Layer 6 of a small transformer language model trained on English Wikipedia (10 layers, counted from 0, width 96). Numbers have three digits each and are written without spaces.
In attention head 3, each number of a token's query is one row of weights dot the token's vector x plus its bias. The head spreads its attention over the tokens so far by the softmax of query dot key.

Query weights of the head. A number n stands for (n - 500) times 0.0024.
q0 (bias -0.040): 527496615504492555481417460429515200482610632612315580637596704451543350407334785617471385282431707478666586523462651575485665683536593335633565432388518661442386523197692363473515779597454511208692588230318431401606516485610594368333404471608443540545322587544355265656468428625584398511
q1 (bias -0.035): 631388332461545546490578421518412390432414381549646569623623479745584492395442557576511337489708570414530376592631493446473466662478444393547720260524435472683461349587334579659564451350648384528337526858307386500431423338620616521524529421530517514321329569460392705511464568384543785447
q2 (bias 0.012): 313371171520616586500368540514455507434513532472213726377357638500420716357563388574339433336553417486337439552546606583500476540496697518316496461468430550493381623826574553711624539640549530396323648731523323361497500631312558496418526561586406606567517282662480447644478388378547458347
q3 (bias -0.056): 480698534276292571214552336676403401492496260533397487588496454391600558471535460496802582440594583339681479399390644432571102685509421631362480366666562274588374418525590297414396454465618880592509637496393660262227681471647304579546333496743439538578496630665438479479483719524634504476
q4 (bias 0.027): 463460589717586396476210602525411512319476425483619578446603454625408612517695456777460360876644864429370601544733623689631536431660079484413553476533430414358550275359253341406291641616418412492436480360385623381347600463647588379346448457663480713643593598575309434594466399461528641670
q5 (bias 0.011): 879323380704505709613448500543303199767419452617659500228724797614183368591417520475420638522579495631287511786453462686342743668578505463388358437388565574419268253617643762632670729679526283489301027765372400774535061368834645586345611480428531309294443558389500415462056443708298572530
q6 (bias -0.001): 599414663590413517472402294470529383407437609588663688660656368443176577407474416468423362592346517528476402639508577720628752742317686525212442479261406483306560397504596677587533513801434426542191175579659496461607325604691462306567678456480541522518701360667587575383219447748500565496
q7 (bias 0.049): 606353452524441370368396289413642595683281509590351562512488517630352852457634471565343351509449565321504561717203324479647383412362629560512792437315556602595687652513385508436575603288470623625327711611445679077423621606317314867375389370347697509401395610488713547456478580492720592623
q8 (bias 0.027): 606525509524475448246471395513392574230468705368598598409590465609750537620620484234215428518729474443402292375454662458410612417589440661222555521338544169513725454804661521470666474408731231392575282649567687711327411407526396582581433455188471575496437500532496627513328554740752463622
q9 (bias -0.047): 481715515460472226509481437437574473371288371729424292571509539407287686366181605635182500550566433364687568477533598621728713815147678420637679589376218358385427495696661331660472581647655354625535356667738509392586066538650408750457208419789547647435589448364379187328372369623518593668
q10 (bias 0.007): 538433708615580709522511623562534430493271531469466344482581570597625438615368551475624542412409469282423426474489280429544660736368681557419629410431496477427625311415652406606489346479621468427846446580486245346656240572729597492677321453305564524263706530467655492718263673544314437584
q11 (bias 0.041): 600516521557224283235587247628350609560362549492456496455453747286432667443271329611849544572444418235473636401408421638597713338487500407422424632602306516590648264528403460640410573602292508394576841516403657487427551508442516606476647365590679425653433787542477444567467500631488279639
q12 (bias 0.016): 521459633622690530609467555572337460352520185400354705555785513353484640588216568626320512618421593651376564357566423871408598461395500359252463562668543363589500566101363385674537349559376430289643417538257687509607544733322428416618517448581623521399545286730461471599707553356659565360
q13 (bias 0.002): 585335552353624583647256700420412613456607567629391390569567472718362610634561560334252683520566294571455321496515367447511492631529705450504659673700705376757353527598508731488443312544488605484463519348688356709496480605266524476366378307282442371500458492374647586221363546384418664649
q14 (bias 0.011): 458350362486534546297507489289590297571500454446515424464430492436514625828576397417471523460355865511540664549504378429651567518564434542581325511581579206411586545319801560337500531396648368585388467477443294646671448412399721690392476668404609532649500549300576703202694440522401691361
q15 (bias 0.017): 731622573699360475737516618631528644391326538375525752356464343618702351441727400689644500343554428243361475451620346557628488636561529426564409533638723388626542372513612434578504425582278488445444315504392251663650369426631576668701088611560394226487774586302461297422375373508365601576
q16 (bias 0.012): 527577693419333698583614496663358316628426527610391443227444389492405449579643762445302578594352544719474528439601440477507504540488504741451550485504379702350556423480566639636272618551415544354638470434561407653574983453425508417406463411511381492783538473203371352500637423440560607171
q17 (bias -0.030): 611425455367737430699560613463188364409607609162478500591469614457574642350625493672672496500507441555386389525536347383622320608617613446524360550438701597456493382715514521407549365571496281760440469442530345571603447356599426255752549490570482575648617493593493540376260571479462518403
q18 (bias 0.045): 417593564565471729426443652511647384449503364537551824469735593507435243427458304445421529500525504552392433504406545639591568163428456733567619532518476562648433601452656424323418394432702541415591341354520467410452622580567296614419401542334360541646733529458349722379398453779406628500
q19 (bias -0.037): 655469316517327405608548538377653539508428599361634640429569695574267655415603590504866464407580518492517237509429160374419478504481536424611580848348622607626636403558860777509552397617738039734375428437471504417563144407691364581123616632552461436669632429458517460375246403440560448449
q20 (bias 0.025): 555514755368621664422417458346337777476384467548485539541489304496407472522291333437460574485471358359564571254753549511394248428481493379617207485470542599736301803511423453504597559521467603724554574700599581405447690507395530541441589482486536572372518496374267588531794464606581619454
q21 (bias 0.035): 657673314351596384458195299549703309590626863562694560607407621405590610402652580679514667477215518441382496448417105470682728455505273610424426383287504526273406631469561552334371456488404279754340588381492772623375329443464361540274601475513452677468725683554600333505564630816441466652
q22 (bias -0.021): 244652571581425270467463650398564623330536334379387432442483384419616653562388543431678332554576591562658504520736543561411389532324510425487449432663545596626353572417514571370456552468694500813543536566372576244578547596440521483590561566477514269348446340454526534568504819325516503579
q23 (bias -0.002): 618687229520572440758554508617467529488431611274661416559777768604468472192522520777848212273572431512463634700445386400724574441331294631590273261530252572397612382389542575500360761607609615599429319585351437518391326496703513479368186504590442697487396555516400369544548379431512488520
q24 (bias 0.015): 349544411585631725532496496265581373531473699335336414362694408326446759459453666660544668776471838661693563589684513424417512400410454455638569354475299557263441594546808512406324401508492374512324559541584480521609422500517417334430530629575391691734193463328426389555309435402818576276
q25 (bias -0.023): 609567391656642450420441407400271336366565781477722516292681473589193574394417562271427338729440619407648481641500414341518316468433504395543504664519482677592723429664587671376618758542545549553410475613385530570342353481415527550382441435416530446421515369353785477496605600525702389576
q26 (bias 0.028): 430446809628415547496351578413592560489359378727192463325478735588544564626467414452357255684558298418534722557558436473635648569549358605571573515375280403634719658531574485326284429427477485437577389355478722508433459356456623524300402537530577596529320623481695181536395285627452588746
q27 (bias -0.030): 535388577648687397614481213520157322430623318674586377526432460643456748322488760433275453636798544785459572481281468504572458687516409430372473391563430708584424492603414484363619263618383643409508522697678480439347599449592604452654377653344624589521384558421437398728382415440455519541
q28 (bias -0.002): 392496351582504683284454452489486577750222449442446564574437393504446598431352514558239356716424588572521522564608522730465535645428526446667335375674544460632485500595493450683465562425475530281492466591473471545233697637408438749555410390545550411667617625428285551650433614386614292251
q29 (bias -0.019): 553578308621610433470244403423630440413386482033239329699491355478463486384384560508409376570460635559751699348487587682466388670639594518513628518464262359558586452254385211320660464446605525738375479358894549431454677460495383227504662259748548651631557636437621624523440312661809604492
q30 (bias -0.088): 361547430226342452473640542695664366597606464456635867575588545684563444428500377564629532563548731405401541602421467465580426418387319357634741508488459576561663449532560346441717777399654496589434402484485261656394425615825496621388425542377406545227371386621316241355479590172428453607
q31 (bias 0.046): 425493581487412507457437461559470395455471445503507443577263500346583452441561467743511592289524413640523409604500454517612457481346493456408578628466436674583451571372534351561443517304544749265685614589582807323354396279364462507497607448632550437453682635627642309670681638451523313523

Each question shows a short text with each token's key, already scaled and adjusted for position as the last token sees it. A number n stands for (n - 500) times 0.0031.

Then comes the last token's vector x. A number n stands for (n - 500) times 0.0075.

0 " aut": 499523508351462922653541549446472480393543516543441527498571513563418535568563486509474456453559
1 "om": 511580575471461900554488499498475487378504470502519539479595484581407550508571473526508408515476
2 "ation": 521552536443444895576507527465513516378500518507498531470612446577424584571588527504506457544499
3 ",": 515579562426476850684438567508510400402521516534450545481602482561430560541609502525516489544474
4 " using": 514552541427474905662458602459483504393496514476457531467536475547404540555603467533502464511515
5 " loss": 499586519391454813589477588457516548448500521492454545473533456530412551529590529491478407548530
6 "y": 522615515427450858560433549512519476391518518530473490464595475465431538536595493489489412501549
7 " comp": 504476501399459939556455545519523459450538477541465529457624457497450501510595505524460453507520
x: 539465532263537607405404589327409498596442635246541574603608457570434618443567356760370408459648278520610723692324490413354468411562406378581419413616485549613390514455794530541448458414371443357696631529498502575595283672529540344460543521413482285416555673492570508581424558648539526528
To which token does the last token give the most attention? 0 " aut"

0 "head": 497523507368467862634538548451480479412534524539449519498556508550433525560558487503477460463552
1 " of": 460578554414504836590504562481502444395518539518467505483609486551433534512583518520501457544460
2 " their": 485562521428466864558491569453523432438508546500468505491577465564410504529570477495497454525557
3 " r": 488547479450468801532474553497491457438530555515465478443601471572471546545528552504487451529472
4 "ival": 514554507446451814515510564503510484428482528508464506456611472522446530520563536487524442525505
5 " T": 466551520447436817551476538508501439418513574529466482488592506548441487491501517515483460522427
6 "oy": 466560488401442772584501513522525451454553562567446509504582509563451508504555528491468441505469
7 "ota": 467527476422447826570489552506545491413515569580458474492588516548467547568540505501509425489464
x: 580401559349583560445435501171536606607440742363523562547477299449443673597573363729525525353550319503509680732377426645658558346480209547476431439597451463504403538499498469378570350528541512488698455665559498535610389536454484469554523541478590189557494421597667378417469451587548557443
Which token does the last token look at most, and with what share of its attention? 0 "head", with about 60%

0 " Child": 495521509365464876636541542448478484400533521544448522497556514559430530563556488507476461450555
1 "ress": 477568549399469869613524490523542509420503542554477507463557500570438553533570534518512460447476
2 " Racing": 482562528441479916649513517479536536493507532558463464501554521560471572541538480479485443400488
3 " |": 478564554403477810703510515567563443496537536533486509472566498542431546547553502504529497489455
4 " Che": 475503527377459866613519543550555422467554517552470462495509533509454474473545499521456420425428
5 "v": 513495512361403822613516501489564485439523498545515461484502487552475442432525519501482427469391
6 "ro": 487508531358472808621493537511543465473553480571493483514573488511453507429568490497486409444416
7 "let": 518531540396432830617514549497556423490554509539493454476516513508446523452556523505508408449433
x: 639458608387504643430427437218469647581355661564513584526538287544338566595487508707365401212526451616502622754345520503634521530455231632291379500614547592591550490365584538416453480543434368464697476558662396516607485528452577522504526567444646215491531382632454458493404547570460417596
To which token does the last token give the most attention? 4 " Che"

0 "4": 497519510374469843623533541457482483415531518536450518496550507550439529552552489506482466468547
1 ",": 495538548405505826617469549500500435413505516547481510505570475566445530491581509516510486540455
2 "66": 521540521399456854531508582482521489468479507516458478509483465517477518475590500556522514574446
3 "5": 509526518386479831505495560508534493483478509529468480494536444527474542490582504524518515552467
4 " |": 503542561380489805561514600554560455462500521549483505506568433514431504512564522516550522539445
5 " 47": 462500544380467817542482587526574463472521529517469470514494443502483484464555561531525473522472
6 ".": 507516545390481820558472576495520453407520515539507484496564446510455470460563533506526497543441
7 "1": 523550521400442784500477575518512484478464502516499478480541427526458490477558509527527489542472
x: 554465546458530462391452464419590507570273785389509613261432328582452560485662483768229479386713475557561598655331566561391716334642339457407548380491445572451576595533665489360479468418497419501721522673531495610588573583523616483526509546446529201567481567585444390459426377584474301443
To which token does the last token give the most attention? 4 " |"

0 ",": 496524510365467870641533553454479473401536521543446522499560511554432528559562486507480466466548
1 " his": 472542527420466890586511566461510453418498516502473531482576492580385504541576466547493474471526
2 " team": 491548514438508856584498551508500513433480548552449531478559505613442524586553516502482480459517
3 " own": 495535493457483892638485588514531527482502578520452517461582462557442492550564485504493494460526
4 "er": 510562541462493868600509602503550474492501521546475533478594499517427502556548524523531511477472
5 ",": 504578541457492835672457606498526394457516539553439559494609505544454513537572485511525519516447
6 " who": 508590513425483839637487605459499448434446519529455549477561522522435504531603454540497523519494
7 " was": 490548525451496840652480587497477489496496517524478518461586540549461510520591503499529507544487
x: 511509565372387587241589405276320574671475762404600635613487482540507567561525429688385400462524332699451693631441651575535452410546387331419458466490464536433709492419561464544642318406436394432530540553635599379474372584470517444535540574584609139601417531443629372400439563657602513495
Which token does the last token look at most, and with what share of its attention? 3 " own", with about 30%

0 "and": 497526509360465889641538549444476482397535519544449522493558512555424529561559484509478457459552
1 "aker": 502588506438505903627528515469537524458470541563461506468555489548428536530559508501518460478503
2 " |": 492580553421469854674525546541558448468517530543484533458580473544403519521576501527543491513481
3 " Bang": 473483494410488914634514570502538458483523503588455505503491561507465439466581514509492456448429
4 "l": 485507534446441863632511520551534444425553522570510479528523509519451450434554520455467500500388
5 "ades": 465524505402467911632489541496559475456555572577495472531489579504464476502560554494502448497440
6 "h": 476524513386418912657484521492564448449529528585516451491529529480460464502556527497499481460457
7 " National": 448550505433497929636509519500552488552557506542474452540547551508487509519526481494492475456481
x: 526560630415501582341431523290389640556593661361479514469678303453417781527555260855451613331485312401366686670416628664529594509467332579341454417594431530528456550495602487516440386494408401507494405563534449565565408612392646426565556521441471263539391580481542403361522632544534611618
Which two tokens does the last token look at most, in order? 5 "ades", 7 " National"

0 "-": 499525509371466863634536544452474478404536519541449525497560513557431531554556483507481460466545
1 "e": 525527552475476879577502479498497456415489493483518557486535461579389493535536506532504446532526
2 "lected": 490492549426455886615515514474488514420502514489471525491577494619444511557561551509497494481523
3 " un": 531546540452482819555503511485509516464527490485463565438597486568401556538527492529517445508526
4 "opp": 539503486461472845572530516500470480458518522497484526491590499576452527534557516517488424521495
5 "osed": 518504531452474875608495517483498499435520530499487531473551448568434548559555557496501446506518
6 " in": 493553513404527837603477532504506460439527521501478531487608470575448525530538540485496462546512
7 " the": 484546478437503838610495537490503418443535531477499522503614458598437499552565460514484488546542
x: 395516573373443593369498526323447548631484607343675528652498494410500741416421500854393551482485302600396617656363549461473533380535431615468404390541336527639574577431639510395453416338403383436509480541475527547500374600574422443474612580356521139547516436507707520418440580592646574742
Which two tokens does the last token look at most, in order? 2 "lected", 0 "-"

0 "ski": 498521509360463882645540546449478481400535522548443520497555512556426532562556485509479459458555
1 " |": 497579549402463865642525544555553482438510509546488516458581454551392525494578500537531486525455
2 " P": 459510574437430883603500565524537452421528519531473485485544483528453481454537517549496456493404
3 "ens": 507542580412440865583494533481532474412577496573500490500495474516448500473555504511505434484416
4 "ke": 503559551401458895611497546493555500460548528571518471488512489508421494495541486510489405446461
5 " Racing": 497552525434471943651503551481554535525540526571482427503527516518467551487530474474483421423469
6 " |": 489564565417481842710517553581570451526561529542490470470573507497440553524535499489529471494427
7 " D": 477532574437449851633481571532575444496569524529506415491518516481485479459489549509531445462405
x: 554513593402538514344348425286360584676431723621637637461559346383566630641522518714397326350605219459629489667288599579418601468345418486464502431619388597453593628413411449605602320569416400459514473588463443551698351623543541469434493593450593249486489489479481609354452545751525549540
To which token does the last token give the most attention? 5 " Racing"